Layer 2 of a small transformer language model trained on English Wikipedia (8 layers, counted from 0, width 128). Numbers have three digits each and are written without spaces.
Take only the direct path to the model's output, skipping the later layers: a vector added to the residual stream pushes a token's score in proportion to its dot product with that token's output vector.

Output vectors of the tokens that the questions are about. A number n stands for (n - 500) times 0.0065.
"ed": 534610465510458555508577513565473472464457562482530480571417501596482496494496464550566448491477581477526610500441531486483512517620544417487483470475363592535465479497455539448495500488494489482549456500413525513524526505522446543567512449490487493472460446545486559452421480353523411482551534500427545468545411437566524475484588576462591486482495481387586441491476586513492544465463
" ": 409582707765522351976744749547610369577422793787429625543566431538496737447671439351387484678792671479750559570603442321738437332606817529702310738605312743559612520352662477350395605640394565574637459393222179363924425420358306297410337543151414427522282587578565555351787479333699444253330337437612325938175603435374519516740429470665294689428362466257422256647388648715655583589549
" Stadium": 459557502548542429516515601585525426526469567551406527479596463517537498440528521416484516542625533505535465503520527470550462419561485557562495504508513587476509522487591526467464484525474458474503516530450486541620469421427403372502516572488523543525442515456529464398558533396548542405549452454514500570390524425503496465622493534502447545489508557386445468530503541568546584489449
"bu": 477482553500465542487521576561490517522421525655493505471521541484468547507544564443519518551518542495500542501502526461530551519623513574563513615514372570595499464538539424550453541569474528496453532434450480560497402478464468479617459484417465543457467528535553500490490549498629520515479493475504432523386481447541554535493485490469522555531503499466425523532416550552502452480425
"hu": 485528571518451487531500559499476484479546430609427460547496544467533507467648453441491560547510514522562611503444514481586500437511549541587435600494452591516479507440596502541418553530467573501461546403557492523521388467434427405442478499421482464515455510501472472442486425444571475476475452446509486482459533446471553448599493496495491528511494533559413417542484548508568488534547
" English": 462463515561516454525514573474537548494468561529423508568492509520490590472617536409476465564505561507506521505446460418516515450488551477484445595481487579440522463476503524449445575481489493571527544515421419489520496458476477542502449475472551433487530624456541529465502536473499483471451466485502527589490542518481569537557549490479434565535458528425440500501487509540603511544568
" match": 442525529589536460569522475565556430499532579527482540424530504532548541470591490461518522482568526560453533503559431507527451426469538451614481524484450644516518490508552451513465469473496482494508486526486498466599451422514443463503466550441461488509497551559559523457619525397506485427491446470511473640468607509500553478504492541534447589365482521409440492507517523497531515482581
" Best": 501488508519571375500581613544495417533537610573428563546482517505534493369559520487550509539516561521524538502570496438465476470489555490492472666591500574489528463455568415432442495523515536568491542505399462422673436493401492530523425525449497414441415541531499528454609514460492593466465444479528516598420565516445471464550466495531476472514449463440438332546491542530623507530473
" California": 475533568534479479558510474539532404559505566470409502411535532527428529458572509370484496559542562536534572503498499493579443446474538481604411480495536516535552459486531492445483530592527491447536518537453398468554468454436475458564492499411493481453449601454402480464496514495529554446458450543510490635390475463486567494559460484475402559518453510373426486524449566491567494580556
"ology": 467509607567592422589626543520527455558434587585504586533500534539530521456618476327461460628456546453539458509512643433498508447481609552550413610598443535530539383437551443408531551589457550549413552449472448500542490503441382507417447447514453465454438520522429469455546453469423500437463536472548522612390548457460591500514532558416528641478389527520532546497518566562530550619478
"br": 439452504439487484534574502624521497574439547596481469504545521474485479435557569449547493509517548496500604504452509486568481455601519465500500517514422467497468512510613486544453440608485490500496505557481463555503550480476430463563419519419481521556463589497482513449552515483555511494521460398554489526391529551431595524517486495519475517497449412419508489499396551590543432558405

Output weights of attention head 1. The head adds the sum of these rows, row i times number i of z. A number n stands for (n - 500) times 0.0015.
o0: 700497501562435379629442767400701587458504564588205345635404615500724410249514820328562522473602580592501369785741400255519582225572593487515498706668679564484489514453459406510596568512418744349542544224390440516703480719252351721455645698353380592502481408514284487658522588472443223494256332452374627709309415474544564492570639493330559552483613436525391578371452395687484537561579
o1: 686639668383614651347454559532605499313268640538650851317522177562571329538566628751493555445615506704521527536496593658443520585682396563439644714455488369409453526659531501470537622428437419421564229679491618507404586343532154639521652158567546414507440395702546563701510450372377667274544597458603495353668519142570567521657387532330521536494561296579382509665743643555665368433414
o2: 410461419738727571562592615424630564390638316476504520474586457276570416362497394390627497753286648562554341515499530523297506469401350399603349582354476681453402661367551697678403414379257428411377563634510507362453378440531727596592499400422438537522506561434544747329571601460490532395429513461474491632322602711440508604616665524297710211416386386559647479546490483525579430497526
o3: 531507565435602594324241373654529393549409649302409484356307424551587486482373484657382579578425443613344531297528241593638523571367355456676651581548604340476226463596494454603460474486493477364568523477564473773210640320485449377436462483442360289262333799224443406445438528465663491391288298683366349211438701578460472618564617507390569267432403509652281527741468411398408397451656
o4: 484607332541491531334537569691457792477637623405473415496494278452489596580505474524431488522701668563376519574618293481529308530684416448551491472426356555442605370615553500556570625593643484490578709502511439456751620696453492450293576412404641407446407253510559630514606501422555532429624397475408698345532558596611339529219435447396479364408422401493578383448410422322640492234601
o5: 733665479251403346487563401506490599625494516490564206315245490505561348438470609622421437514613509495406428176617425613532493690599585549414572631447417571508784579488675528493594328876558581535717526470353298534508438525404587737729506489474557472626376415440382465493740567531499670497653733419423301494591396366593484570559611266573301499554478329607525449475635572287454569303327
o6: 684407447440367473645511415303741502228687450495460392637518470524374452426496420682642507509535515623377556404636444588416448662548514624572442768500945410685568660597424514251546394558506435653632572754483515495294435585549489632646707422311705476265504463495825400637487543511276537579465184598622603411654359596671449603590352642365491392610466559734470595577415478420451347607573
o7: 695585539451613840512448559447543460514696680228741604613484662350587481594375557443460308489425553446404195634744280552618497537246556396599413790421501618512520487411638550409541683535470666398460631458556393454335565543670414377431535594442543318724486418724403483544675544545311517529729538547500473419546739637595642475665373477444264744439424365390243505311676646677416333599397
o8: 459603492523649634648542328601534567479425383593626483500372549626674771573435409599480421603377811600561733699532390380551649577352513681538465534457519322449364394679594334496326526494317576675448493552718583425486495713478447584459412600452564612627420343381428611526381403593617417588464555726543452491422451553473587418561480469490357603671398567438467413630482476539523327665262
o9: 299476299481328569405452294706401424481510537323428340576437352505533423324577443556495672453608392643437578488622541610556543441559535353606425289232590594420510417384703651460622386337366548424736598442589484283619514549532596422609510636394347501347457257625718483586347373145329415505327399767404485530485506539561443520527482444669233547445612464302406255437481659400295400112585
o10: 552583634465376588242521586398643578653572426356498606541450416540677645395347318365548195551647577676601603484122347488413432276576596318280631485487555536364492443445409485431575566592428531386542503746796304582449539551490462281582479623307702283553285299476491388382420495569391719315358650322529608360495387468466353681396432485422424552182599442370447326654667428482401445738494
o11: 352342652259398461625713611648632390199771660912659362597434310638446450627373483774360593497461337435393512613521568559441516276630566687675570516704453460554351583323568437453577861467444347313516387364516596380677437456353515399425278484419407589559565628313429396534500258421397580414416645677557591369252515643622526560524712444382397567430460538464543191423462310605535453338465
o12: 479622333544424497314523503522528717473513149551446549603526443568601462482571564576400420582472674476482583336640568542414193464474334630510627724573476338464327461295566619402487605497668492510443535463816535466459547365367555380573504533414468611315578650419387426319429458625672691573295606378473542408551404509655468567524398241314384640452703485574569744660324414567294508545639
o13: 501407442314627420232276611332415422620689619439315542463486305715599520678387607487525445565606828498718126395371436627332606722702745542318779674440636358519446588456427532218342542392519322510671462451375532357420571465424621632634635508351262282379578489702669455384479503694436589436585520319523382530624504683513405435452417533704519519341436321632624384400349413473544533414445
o14: 547506397744415680427304489590411524600475677625782539605367340307558422495509467388575505663579509586419585253389542425545461867752369348509672621517617502602493458683319601716586559399614558519541522720494615408468569344536510691384303604642500454536323366435761512713581460683423656629224502443576572621521543642524601486678592469725522448605513369498520368531658267563371642601485
o15: 396410760563535421680440394742752754525508469492501481492699433337304475358407416533455517615632651658508554312556361426510661540415456632455489485233451619392318402393720520639855460494626381460382625496577510541498523451368296587464556596389417669628511635656382433539513611293506410578663595373588569385413547535455535558579667686491607585692542403603371589474470698776545613837668
o16: 583555370362661526381591359590469493422487578461483660444606658276533485509541523445550430454751557574517600626491593647560327637566588523496484414297551540554581489598396557733591711255521488433491529657597712362548690404523380547412501825498513464498747808286435604152552433408560790554545384489480328423579400440529556399431481427573521461367550522586599573597431365556502416547483
o17: 355353679515632398474471634570428379630470447573561172509495607401375433379445470565398427653485596314465541461376749463426709517756532257639678379605473539427473400324541614773749519580555747606285554366478293454591407747535641437475495339593672383438618495540234638445231411494654458627421412421529277320606584410472679431551445504490432534361339572424409230678454502494472349659422
o18: 423708325489572606301733370303537387313500333323689521478534441584608469365370616534597551336639488279208658405430447350480738438581460388459596577359478583510647798684173543415304547379585199507446606516570534562636412524494680450443634447401696627423346594658502446331395540584483333438356388413637449416313442508599650376498801481653376379588250479337447460529673574530379624360666
o19: 438639520386274665285724396444520552657440589597457686669643224641536309689426568531293470458450465441647370570243366295371496702728416479632479422310568627595494583572503650555644666391987537439584627397485314393641497439425492658616507518749566605578607414707581620629315418720471573537509575454484562652602455509469484577745616250429479568596541672611533380363560759259729623620533
o20: 385352370444238577718388374588536534584767801189230667630497223621709430691327384367338715472371232684467390827501574275640539481646641538402727396577573517626540668461373544436380397454546492548467652460411493366708559412584457689467512502734549452524479322593458616478554357392444570435594500447711375551610421510700536670655406688511509756374386413407375662478466595616420472487345
o21: 540302355572342672630726543494626244313497512609477508422590430547544282410445413548624696725435395507519368237320359395687488571606511412474669531368636473536649553620703713459627730511528550492455550553285564369509438583591446390490415461540609666503658655332598531582352535704559473637478275309500321572474344564470580518433475524542570559570446597634709535658607402449565619623445
o22: 598229376545445517617323542462470723560430540513468275482579383431671776496616471429475600360449427346637476713611540461371433635646552326488583489369370514429498487584643556443509383437339290460617430458368471594592598701442554677515298574643639528533726526458264447535378526357474367445328646644498520377570365657382544453548609318444574595269425340672663451394670445416583754357460
o23: 391455372601502581284501649501248692273485530599540355541580476739312581064400579676356542504432531828353423535704517227476544756348419503594617453381404637436414429438518419388337553463230482516280675438442462291288635423558615450259445442375476534585588329152586544418757595391432505396456431801419511569589396339484370585412499472568335581528558605469324477460688393412362386541320
o24: 621463686459443339313393347436307775438642456439630378458508554280462610648480467398414404512463475255358339443593446520276655371664587604598635509607437624512436377561498514349656558356248355443796385507489250527374458438504457483363524582544474403639487316535602650565585345405690457414575551447542485700464531453604523337434394444499347276529492597577364327574563526319454364445423
o25: 536598567473480528347462761319637422415756649607633695385632238617551179699559454315285390329498407474570634520530591705793605575589424468428436428533756461348439625658530632521522820393423632611483432293396496577388593498623670842419449234583669229483497518417584647519471441487445367488520489748646598418501366407688616479568395201554495477512517515703655305548695509528477643622757
o26: 466384423688651705586448503422516351719325607598545444361449618470505312558408519397532295553410400503444423455370412601470397436570307611473660661278490535456533721498559449530244355481732475513476580556635452709534429114597317417592442576566314717706498519592499195480556258610685399538375404578409441448456511419411205691359343432744628241573618538563515467606510673480441386460370
o27: 448372348449452490512519446413485563566668253639564598398642535290440343538682449618542488569520498649435443513514701503579467508727571493219499538412627668479606552262656335376527709756841460506625485479605667384390615655773709705564670561576563529463426565416679794517242585661383603313275617250618527488567534501468546336573823550562584628607689517579307539702584451285623721429498
o28: 291714467487502357660340359459516728381312552774584681561409410674259549443289638615567511515371448604475581488464278565465487329577402266307324552420489510532545495462415515471645657582578455271717264422484607629350584653597495635231376493436623374610628569455571524662359342515445460416777443518517501613598479762471499521423773469526720527411299455210436741512526568484414428661451
o29: 465437379464458441578600714624317451406398322605453279537726492281614456369327273447250403460595501497572256535586850628640564522613336435644384494363325520449493511708458522598504320507739492624594297416661502387723548349600257546516326499700623584615601607406521397607460623548384303617423438470506444515490702476421388702523378456440280514565351473582458429630714237654371522473483
o30: 508352551652606727409518504482492469304342539396733469412532716587462604678505471486411351587327281604610373463269552465590334521445614641548690587471395344381440566488629295604600315503617568466474536481312512680405350480645641499380343363450584689352584511656743214599291709427593558431249522782361645469441528396526422711539605671509614630628544559383453490606276429364408282578545
o31: 645564243310284477614759573723616534523616603596260366795488263659400536348481616361583613467458359530460460632705603560453372539324647472414542408628450706619485426318467788439465328686567295557198440415616375503684414717583462356591296394807517665604467517581511639571491489510636453340547417547670388618614665434585519573546371603466524484393163552468528263747521281588330452184617

Each question shows a token from some text and the vector z that the head gathered there. A number n stands for (n - 500) times 0.0049.

"а": 595682603484402388440336596651774467393375509559395526452650593433575536617288458460635214663403
Which of these tokens does it push down most? " Best"

"va": 583510400437404545495534455397546505562506467568448575461514481516446401519481511465453425460490
Which two tokens does it push up most, strongest first? " ", "ology"

" the": 453329525420523514479503440485515317580495449460445494546558531480449507507429482456433513460472
Pushed up most: " California"

"ver": 590432566533460491567439491574506535558607490447506512549602528547427409500515415580475420390470
Pushed up most: " Best"

".": 479489537540533553490458508508467484474497447539481573508529495484469430520435535487521532484524
Pushed up most: "br"

"F": 573447448428295451476447509357584507509538423598493579425489489535547537435429503514509446484421
Pushed up most: "ology"

"ly": 560501302467299636452504376467557565515457579713417668724469607559421285624357496712318406574398
Pushed up most: "bu"

" a": 482407499487503568462420486454493506528505418518508585569522567540345393547468639443502608445473
Which of these tokens does it push down most? " English"

"st": 511494501603558436532613485594423479593559637610524461652501467420484526444433349598415405494352
Which of these tokens does it push down most? " "

"ent": 575518648529438456574446387713554545551779529381574487532659637593471339586665346675478355195534
Which three tokens does it push up most, strongest first? " Best", "ed", " English"

"er": 488446495560446495474540483483494512567490480521496523515460480507456516531512517507367542503503
Pushed up most: "hu"

"th": 576506552489528608488451508449510400428641522522492610497416557484496474505482427575417507342489
Which two tokens does it push up most, strongest first? " Best", " "

"ed": 487394587670569432536484476578505438452553486445455500603489541488416540546537575442621502498541
Pushed up most: " match"

"w": 570356608519493463481552636493497429389446469448462527463386437473469398405481504478586448536409
Which of these tokens does it push down most? " Stadium"

"t": 377429566418462498404508598536443509432484599461406528584490472546443598483569469506491692526558
Which of these tokens does it push down most? " California"

"ment": 587392557536464504494454452470441488448498462450519442537503478454454416553499514534611422437423
Which of these tokens does it push down most? " Stadium"

"der": 376575517250574712443490393686481617353499479719650726618696471564695466515565197778547482086711
Which of these tokens does it push down most? "bu"

"ry": 581442527518527474529502505444440463534502415554471548557552519445405469446451456529461429517516
Which three tokens does it push up most, strongest first? " ", "ology", " California"

"re": 438468651673564392574681433616480432562471664528651467625459486594380470491441495493337405365453
Pushed up most: " match"

"e": 511562419449492483495523453409465499532607496549451530416489553500457479510517416517450496448518
Pushed up most: "ology"

"d": 455405617774570352596473436670478435371596506378451451650484543511378622592589624418684464476552
Pushed up most: " match"

" Re": 529427494460554535514467471491468457524473487527469511550498522448467436449422460513492442501455
Pushed up most: " California"

"ic": 776197399345450371363393369269490310485357556487614465234756752600642449491731580979661725431489
Which three tokens does it push up most, strongest first? "ology", " English", " "

" as": 450369510423537531479374518559497381650507372399498593565514523486525483529472469478486512476530
Pushed up most: "ed"

" February": 553436471441463516469484530498493456461465493540465597554471577529478441485431499518435520466454
Pushed up most: " "

"as": 445521493379359379441505398451464379483764363291672489685534585749444619437621303580475598289557
Pushed up most: " English"

" 19": 585413451467438479467512491403515462528477376546451610491508500485467436417421515452466445529535
Pushed up most: " "

"ni": 424307617545466340510544397529478491513532666472620516568482472570279496589394631469479510375449
Pushed up most: " match"